Layer 8 of a small transformer language model trained on English Wikipedia (16 layers, counted from 0, width 128). Numbers have three digits each and are written without spaces.
Take only the direct path to the model's output, skipping the later layers: a vector added to the residual stream pushes a token's score in proportion to its dot product with that token's output vector.

Output vectors of the tokens that the questions are about. A number n stands for (n - 500) times 0.0036.
"mi": 358546548655416373644441670546287536594518727503773661402574522343554465454441573717340470510617533454485726317436486810500527219503520466503572741500715469413386521615645361500352375465546558435489472407527292369652686530712467375357572486549704558488413454546414658490552209555384464478643363454485482527445563536470780639463525604347570591707618448403398429479572567604428285489414
"well": 369568442626493408517574551483264410353611699532402459565564610503615234382605586363328391594626525457373513509550467828713329202497502393358480613364623353545483495640605368652545546496470655329480420279445588407646672417415427475293466387491723638589371677438417586487641272514471384583604465393429486585682578412393593615493622640423518381568529458460367628308655396632657580413365
"ification": 613596479455561596610316446428316372645772589564465567551444760411800478433581666402315434666452519653419622449568527784357537168325513450534656772505525650484550487543615567542489404486457400435436299372512581621512643326664475415296522506515655512403464636473390334503332522656450525425545548584415293489705556688662572442632624753612588529592541385482336519505551662467550475368469
",": 596394533420403579480339447441595568398546485498471450621450514460426461632435452513484480477600509549594451527434500341639509625529479556625380279380359541521464440466394687591504472525512531540476551391514445523438432487375538566475482518586604584400461447584533542478441349470509581422343560555483535564473537541458417401433411444420484521502359554496450538597472422477373551509541
" lack": 417352468527608590636525613381233474407617650379687562556528727464651574463511532388495525531575500563441445442432592570565482216426511448433632731491505636452557481649651424323515394396498458356597409364522465394614588433585419400385432438497552408446379638419396628529377152573399560632567517491513321351628394640330428557646606738500597410496674364502322425439696478434522459487305
"ñ": 306380401664571515390533622348418403422667602402661475484544505507566460407404467349227491649651690526531382573747609716522561243352510412559627683494434425544371458438739457282454464547611695507532342579693519479576662337728497381372383603455828521548351721396413698623445416471333235741783487314508424287459441632477510500403544472514490559397478437608438343445653504463465390479421
"ixed": 446480333553528651635839565538318533545553561408545666516412694663457434562488516404592358467527319577503590466589497716467428386610531462471695836416407566455344525497760571529454434429580594580414316366474584525601541562493523576399482419325756346506436536404529496640630439387399436591726328464393437411641543441538454536596651608674679360516615516562483458424683583530500611382401
"standing": 515388411645595643645516617374261486410783523522545473322681510540636430360474675399457536515466549579520591493435391933531433335377512569611655602407411720733555357569591384365394347609368290327457343341479562619425783461481413396215435477338663395298361385375482635418549278622392441863809504451431458531786471657484553686685801513660397389480644614404325386355600703607500483315238
" least": 406396456506451429476728665395267404636715532563464629401661685592593649529686535155359555513555468608430508394442423761448581193354513561596659758610535536423523594346666435202500615471452332432465422426402549407600637414696414323432368306506511494412414602460345602358449182606459347784733338529554266281597427528520520635683737519537541388542572536394591432426730379454497541431333
"ary": 507416633390382433305628362583435409646572464467567349598708606622423486579734457420472540779614509562467356586620522676413414493510506452480648678600535715428383505554382537432466561564604327588497460420382621543574522355643392318362523543686654447506341662258504522486450299699546493664564454230390376195697572509613543503530500508500547356467421397423612470557727420761469650515600
" he": 512344435470561551612440610515494539458538421461575353611569462483520473528578523348410505536508524542579519526496512418524517456589506483422535481572547565518514640591617506502543470391414520470421495443498492486500592423493575597444444440418500459425418387502332474461444149614477586454519557522420313448474476627540498494545544539427596544508513515495505460632545561410399491488422
"ially": 486618466503436648652404645588339675522690496564420418560453807485608476453538556264398561394735537634680454483677542800753373216309522528410736596433484613436522503540496430415537557454405509370546316429500407687642634372673616258409628549347756410550404591213491543673356419509371476786559451375196316466496430308494706493512757736542645543572532307451351557349561594530641377529339
"',": 263521325412616550480456591606448532405659526416639569567648475613519367438558470308271560522658562528326566497431489623537444600444514488596602682505605389443375575410544355432511494517542428341527226283491523534735629287668576366364405489413789347411478681537565684594456272607503360676391590445515447418553400620571375617550585642575607382427564370500382595346621545706481584328385
"ributed": 348471406429602625601671562563407616520650554506632557367482765654557424285302644463460625535471639661363479416534421831371358449571532684455717680404506377484394460553720559644481369569387346448452306324659463572697704348532372447391309464497710485524418429427638509640464281536442399601698439309608550462477405662413562536585712601346479441563603504542427380421440496595397342488461
" |\n": 447492483555558553708456482487473540413476500350476645354572354503513334483635449580498596548402400500569604387592343464682497570520508507566487529471531493480557502549506479393474540413612562543518522570426521594569556562616413500319626423539681530500536515356281383505391494371471576553729433553354355539412688549589528393442572447633428485608612577589486559517380544433559449509509
"ishing": 528450253500677651697655580670194477596591550375451467615698759782500344278398472282614557597359654570446396373640453794551394375385526584439478797555417645312358561686540422413431522304480532478521367182394446524583643418404563496335395346587710390536346533504444430540384547402327383630622424527391392396685393665318386595560581670625543511552593356486480574486616431674515426525466
"burgh": 398554412482534396483456588494316530701766534596404623435690440775606456336587479314380497730574336563273487572647490841397466314415517488553485578520710518638440410471861251381493718282500400326711560432423533447798784367601315373292309391473885438473391627433411747475312041707553225651742568460196143413484097586595578471486636538528718303541768469408335516536575642608329378388446
"merican": 465457382610870428586525613377400496542543753419710545458534737541635381526382442241343608765648544539330491387612566870504475157488520549510666975658373355574361464788627549440289445433634632399622524483667414422534714448733308416231443422343663409430317560324318827407555181487580465650750515363595495124605436485441651504607737459447530317700644487662287334382645491543443387413405
"”": 248370508628538425723434704509482575489622660364548352666672576796585176274555355382388549544343490670500601568666514741386530460303512562451545718570368271339427567653626218175465343443392374643584307370477526525661776239585650368347590497450696609473253599490525827391480189734414500679489456323430359558552557762558525577657651650600653328516850425595248520411591620604701473381317
"antry": 521337427423581528412572601608415435587784449483481588508538657735627464234291540213392379654390445629481565457540407811420725437329524364380658859491506419563378529547589294381446385292368483349561254312640440565526674457522352438353633491497782415543460655417298341642535293539459331430617423569330293462528304445488396631665681459620380525737567443502309394422761442419509602271388

Output weights of attention head 0. The head adds the sum of these rows, row i times number i of z. A number n stands for (n - 500) times 0.00084.
o0: 503593503531382545291515477403712275679480480633456270353404336320768677669426575428317391411608484424631451563469636510398530438448376425347560601680619575498694437523502437492612647546565440301572364415481559535465494631357459357569419519306294644686656563355605482645412483600728399637268473445457588554530435447340572616252371592408488502492363634353455432606274516533520494460352
o1: 487404529500422672429461431607419562689420450548636337508490623752574456554472601484374425523651431589400521341513336514419535470458283523546683626586536611439743575599480538474417532471477421390378416541564509525368504490509463672522659317495456545551452581458415382639409439135434460388471489313354417422505597465633468620657657437536464779260480504441669421657575336589502271591454
o2: 410564577448682442344137269457745270476384425403401490550537108695669411610609639603478539544541497379528741386639496566531507627503378325640296354509514502411438209518515616502453588600540519568459602478465479544524231453448278397503651664710596697644463661508657566465587630616573657517335593491423550443321540377582693617262353350431377551687639583469611608416383486516562624469568
o3: 502470549540686550333517622539565652411489496620388330430505423316401458454345457547352486523444662532286486752472296577386494467678716480347482558508590333477422434340558582542761556482547609464500386487395388411632498493497480357472642393572618444462620479423453507453632458436467668456520418626589654732402519365354632521623560465483423369746472472606524429587485237347399422434606
o4: 530592571354613235572460337498676389550359410458558501471501492568615487547520430625543727435642545368382489477404653558529459532539676421543489359568487496532336477587492378413439505536586460515595632339597558547518312736529433323628511766380510520450535339660630591346423603508660533575617464442552623518594364371295675357367080512488546487509758573458531554610427777449383577363617
o5: 582434501596454434497776529360452431674507492543516333413510366349271401340684501452373642679567488537456224544512449525443371539512731479479493383543543358359600492500497295576467558559476470566629504454411466444451471456481501299473543358471605675562506510539616468674530540722683364581435500544586601589435413482366501420276446577453435444470528436314348437498294760580538459453419
o6: 584465493669628437594494565497436666537465669521545604676580689591366496375599449531484530381465452488480325535365779485336491533668459581433580609504538451573442485557490599519448272581532485556547546466655533385467533300590678513477427397645604431360464302566429573503646231394459396590625436530520541567411431412633570528589584648658621493493526418571464464535665573556440375532356
o7: 784455463633535469219273494365452401384632502519530424563514298353655470414576609530528355429547493527559542470483658717338522360397424345414262598527457584386522330451648455361535524599435509303592606459485511512452459502410279511541588597412713561618284601369649585547473604566648338531374780576672550363429508301606674617477503654347421498496523256362438475410565474583394521420473
o8: 316544607520414460657717750603524595325570481449439552312405655290690731442451436553635552349609618407690503405402484411588616348506692609578464668592644357555440424350539403523504633416667498587274735419463353570564553706515668465490716517465470428535678197341374375496542405332587481475522473539695431418443445557424462673590504570467443518616451630383556504431569458483488543574383
o9: 380619542464518734503438432500565394523527427530600553574609371617370337434507552525505617709281612544302426582598364521591507504375734465558365453533604582523588524572396503484620478473430485568477282625418449540660497243566409365514525399598507572490410663530597291465709553704274510462605592586506570466773515402646506674528696504636468435694532285566424670509468601648501465518648
o10: 620586514589468532564384489443743413434641681615473299466374394534647500638299330638544547384448615413486637522686614609604477605593411401675388555621477536517331417402697553576482631364626700426515579422774485515610466621541529629480526586466586670382387604532386718315317482480492676522614542458411457474329537307578514535416349342382529615452366627652547581412477214476421540532593
o11: 326545371570554552392499343432520492411533506415586300394604479364359644565375678384616342583442607394636464461644397506403454381500517382357588618326495740524575649308505560357557528505496521410406358544358534557454383466374478376373501318486350381605581635343476532536433320446383390612594457541520467546544496593425365491541789558644479409589464705519525421349485399548532626529388
o12: 265427445583480585653417500548509514497507295439594499470547643663491475673257477455507602614465485547416597625584437404463646599677445622664650305522498544510506793520452488459715486413398524417477502503580447332621613472453554428511395629341363312328565473565423415414709435516438489439579534486475543591540509511421328431692243508650501454586486510587430630610494383385389475431550
o13: 401467492537282547614881623569390520670553564451540403608602604395395472536585544322495729509350536513609485683623404587610530471604491496623620522355500436707393485483448436580410571685461425593604206657520548548514538560476574396464343615358535541451308459553263527827433489679376502493442335571464693542425474527499421564405632526539497501684404392406548600336235592558568549561383
o14: 630412446604608683524495502432446360446580767644541405405447553533856652496429551504576452523606547441515564441552538582479377388288025377508645587669404728494494354601543484664663350561521460259423631667508586532441507663397511573505528418528247572554314561365551681579334452296417388522456516482444381493449482591444441532537666626313541503422439535532497336548618410416715492644379
o15: 641392636460515411491193453627620519368458370487525458743524404631482358592485383532462564591436402487417596534429690332559507529397554602639437391605444296349441483511356582466310432593579521523626462456564414481297421462526427607418541524579731613484410461610505508387569426599526584421437536513392527422520474405528584386316364376481443529580550431438310592610546619560555554639643
o16: 342649432507465501501538502492459473541403475556433382304377645398655583471387439449439580497595570532487432434457507668450647415549480435323656632633580623507497506478565422402746601466536470438345440412532576482712644541550428495622336532362268486438482521559608487350391499477676414639636579327525413440635467453335537508665520618487517416382425510597582346536527333564324422262461
o17: 581566290709504673557378544379322364494431406478450494569781463651430527632447717471548293534518541460510571582487481447471652436637345517488472615474434647581663646393511570303786554508272496291440455444459404642625333427328596397529472330473420411437493662439550482375567288470513463673376797794579551382498560387376367441680646537715438434499429577448581567419647267507251524599481
o18: 523403488639349530615850616470337675535542651597543405331437597286494555332463381482478617293503463536575431477507549505560411424366549557405638556460563469529442571522495413480511483468484513436498454484529617376473606551446566525452481432374353458403363469446441554618305302482465224670573446438505434417586464521505521561496746672514538396379485429634412370502547564464567358513306
o19: 493268717508472535713712649640454739457531446530609388573519639520521573442486474407599507394608414524613556447373456356581450497319567513697508680622314465438549601555437416536514637560483386434492506566456399646390611588326450592495491577298341376510489285336240557510378248350463414562550318469488547425425493620514522483461597661479557646546525589479582422688543431461449470704472
o20: 335738416715629492493450375516268469519368554381605388440560443402659548301432511520511404626404484404429484468561383679489474508665444547299688600439523657538533637542607477325652569461465667523443495605531693551626265669636630466456461350549569548401284641431749359516570422474303409461595564260386460438493511632317378518537832520556411478758460479569438596440554456585573657355388
o21: 491671409425364648527535368446298486391382381411466551348790548589363515475472545446499261475352518473655453512470528489600228467537478501474464452345480805449543729481501601428706529642410490389474627546404508679527356551443568616498557476421425415669707415462534341499372352436374345528556491391324378442666525480254357454588703535676436482509504625429498448536559468455487550516405
o22: 368447590381681595609386345541669436431378414379443540549614433693565573648489545364432514606508534465528614417460431362749520590361717443630417345579493533610518435552431531575579564551551458510427567601446373567671438597496360460478542562652353490653628577443537579326477539642468621428446440485476542463359517572426576601423411427500505515618670687642627603628434397321672542580606
o23: 336523547522597573530268463455557378345466452414447499614740282689552486518491558393446416481379448328599619607523510393576389500458809448612447456543509453507547412398560531402512572575487552539521580530444339465596347480478412386381596456612697544614484545450517592433563365699476488490279559474436496483374463475517649659328524344555461422750482512524437635498533424520634594569544
o24: 448646494568530366526354418556539475417369613463389456636667318619419390677464439487398536523457434296539621572591521388498573611570562578414531555525356441614540348670604604459471524565554523655581521588589555546613525436589435659424374573569541700493283450465457574541583245606398533452343324571325509613288455483766687679391494499353599591690468451592622676573375550570667395517370
o25: 472713633486560575507282569681639440354494475576440539534635474590495477493410416435511369534564702416639463500464457436660509485486476307661417523612433587454341501571463585372665521537388437477343459523487538566403374598413521529573537456458661228423474390511333400502572502415405419560635614540548493400479489412370685588618794520504482427585383379407419563410581251598389563658674
o26: 345657534413494572329731499547403511662375330445570410242410637376387551535307480577407536497465659537344302610432311643592474392713615527489668437479508606505510522540502481463525538546495434412515541539550468621500444584515401435643440535426504201339516536579501332670564593478401380597761470420531566498633604467396416536667554543586411476586558517468510403451412415589514416388596
o27: 571566551418694395361166397461671301360450412416612633625477460666510413568452465610464541496436522517422571752506403387476542605574384391772453413577366396354336317530447603511597417484533599604637560477507308364449471297517574566544596612629617469524565497705451631248646614547500683296464609591435622587388453402503468434500328384501576460639588509448527585577529360429609539547671
o28: 553421574658526435381482454525500485540389451482377390457499338555369458579505396473373556434571462383635467484388559389476476511523673682577576330588512403442447484477547385621499570614663525552510630380575464529313384551460434563578551545263633653545511265496330511623485318504650388554360420462413576599328382417332540433241395428465601634557396645333361499642237544638460457487416
o29: 478489489536602428478703600539605569440483519509402351430504521489467478553508702521763469654555433293609519618440474522477484273650741398523589584624447562626718650414609357463467562507498508616520591337443409511612421553528658437542342467388623431519496462474553524430624516477443590454528377551646630582478398522565431500325422407491518442595506481467404526473513638457605438494631
o30: 412554519465598720452552566548571616593529616514431494323621472434533564528513604452496339489500487495499423568541347304527460450645386633384499481454556544466668520412594568654629561454326361466394408529263523573477436448420611320441602318567474431635655594315620329720435477439307505539387397503591470705533687688408488631450589420598436352588370649423477466556379688457536514620537
o31: 423510570559592559553377594509514428535449550539462515651505276547472388510541337531190521584470409553394430601319561537399527596382799565572413485622592421501496308510424418599421567536568454522644573481555424441577597441549460397493499505752703605477329535441488523527713489553488496519400609488576497540391432444703647701365574455396424463677453344483408630600543498632527360535656

Each question shows a token from some text and the vector z that the head gathered there. A number n stands for (n - 500) times 0.0073.

" and": 489568518541445451493473504415600524515460550460483638459506498525531490545488488518496505526460
Which of these tokens does it push down most? "”"

" the": 512565497501461505443580492592469549527461570530522626512489563585497550490531539392436525493503
Pushed up most: "standing"

"4": 503534422613398484519426554479510528476506483484452492488411584506434446525401501530510528525513
Which three tokens does it push up most, strongest first? "ixed", "ributed", "antry"

"one": 549501522340564484579471462526537488462553507542501444523492564530504532618464386434499432487508
Which of these tokens does it push down most? "antry"

" s": 383436381441430461574530604503517425505471520466512488634563473501405492512463388495406525440482
Pushed up most: " lack"

" ed": 486579482443474509465489415554504507493473525567472501496466575534470488473477482476450480512501
Which of these tokens does it push down most? "mi"

"1": 573418557491554479446493549532546595575547503511513617484472547552502518500509525470532535547369
Pushed up most: "standing"

" –": 512494530581490504495514548518523571509483443483530568470462600504474513501530543515535540533481
Which two tokens does it push up most, strongest first? "well", "antry"

" J": 544627521463443432425443622458479580473453563420485520497556505596598484455496544392469509629406
Pushed up most: " least"

"us": 572416596481504555452570512561458523462498549524476504472470496537555579490537469515520491546519
Which of these tokens does it push down most? "ixed"

"ers": 506489512431493525482546415550488492485483590497473497526460490505533534451499421534455487515545
Pushed up most: "ification"

" Charles": 523626418470522496506527521444524450476426503587528501493539438452460430487499477467558547445543
Pushed up most: "merican"

"9": 500539408609406494518423555478508520481511478475460491492411581506436437522393495529505538527506
Which two tokens does it push up most, strongest first? "ixed", "ributed"

" a": 455464426497418465526537461492514536468533607511428485548529462555512521424483373530412403501492
Which of these tokens does it push down most? "mi"

" can": 475476449532476500510513509514444501486487481508487519476490473501513485467494467525455500504499
Which of these tokens does it push down most? "ñ"

"),": 479511453504452489478516597375529543488479520447507569530588476511532457503463468472507483455404
Which three tokens does it push up most, strongest first? " least", " lack", "ixed"

"ensive": 490454423526508617519435534489443443505540388539464469525486485499489485536454501443634555509527
Which of these tokens does it push down most? "ification"

" of": 375514413480513536538429464563439478555527418544413501440498474507464465456529516564496528475489
Which two tokens does it push up most, strongest first? "ishing", "”"

"6": 465491456569463529529502549488489533485472445497488555488485541490450481517497507538517534497512
Which two tokens does it push up most, strongest first? "ixed", "antry"

"iting": 489606501439474512452499428552498512491461552566474531498477576554482497472500488450458480519498
Which of these tokens does it push down most? "mi"

" four": 468527503506512515479523421606457510480544463516479494466466517459494484474507471480371527500501
Pushed up most: "ification"

" Civil": 512678533444427511472526423600434473542454545513513564446437519470499500537544577503490419502604
Which of these tokens does it push down most? "ixed"

" O": 486554416477446481551535539295554517483423541451491584530555431498454425512433410500544502486428
Which of these tokens does it push down most? "ary"

".": 521444586545474562524488439556506433443561440599383393465474399396521562568489427569559479544614
Pushed up most: ","

" |": 500529449502486522493428600459497455496522448581445432532584424440532478508478479450583507524515
Which of these tokens does it push down most? "ification"

" Nick": 556620583481537459443472544491480503499422519532468485441507542481586514495470538513476512544461
Which two tokens does it push up most, strongest first? " |\n", ","

" t": 439504449390427495483520453587498493517561550522437495527499481507518541453536456515415484495523
Which of these tokens does it push down most? "mi"

" (": 530479503563451545490496558522520561501496482481521557497448593509500557449528499482512510548511
Pushed up most: "well"

" ": 561583513552438532456519560551522523531455466492521570481420555519477510421487491482489479551523
Pushed up most: "antry"

" in": 470571475436474446507504489522507497515493520527479498495508483504504490502495476500480469465518
Which of these tokens does it push down most? "well"

" author": 477549477512470490513477475487568509498458555495477597495514511550507492513516500500481510520495
Pushed up most: "ishing"

"ed": 503579564487453480483450549468499536462493507473455497490512501523563522513481512441505501588477
Pushed up most: " |\n"

")\n\n": 556499511539487515441511506517522514483543482499513537451432563524467460480508539533523491497476
Pushed up most: "well"

"osition": 451464444565464512547524476597465493544479426549500527502469532502491514522515514538478533470581
Which two tokens does it push up most, strongest first? "”", "',"

"bre": 399534400397392539580442425609439560579524415578406457544520596525414510477459448457415542496550
Which two tokens does it push up most, strongest first? "”", "ishing"

"2": 550542526565447545451486498533523580497490496487520592462401646568497549425552524513524470568486
Pushed up most: "well"

" Batt": 473479467428469505483528581507521505429515527530419444520584467473527546486498439519470533480556
Which of these tokens does it push down most? "ributed"

"==\n\n": 525540489503508539464497497515541459471575528530473443489489483464472448497479535521541502489502
Pushed up most: "mi"

"ions": 487511486542481512513542513585411481506465419501534570469464493502513497500469495499436505489560
Pushed up most: "',"

"ets": 527539570460512493484570464512576507500519529533506526504498525468482502473545451509501463455482
Pushed up most: "ñ"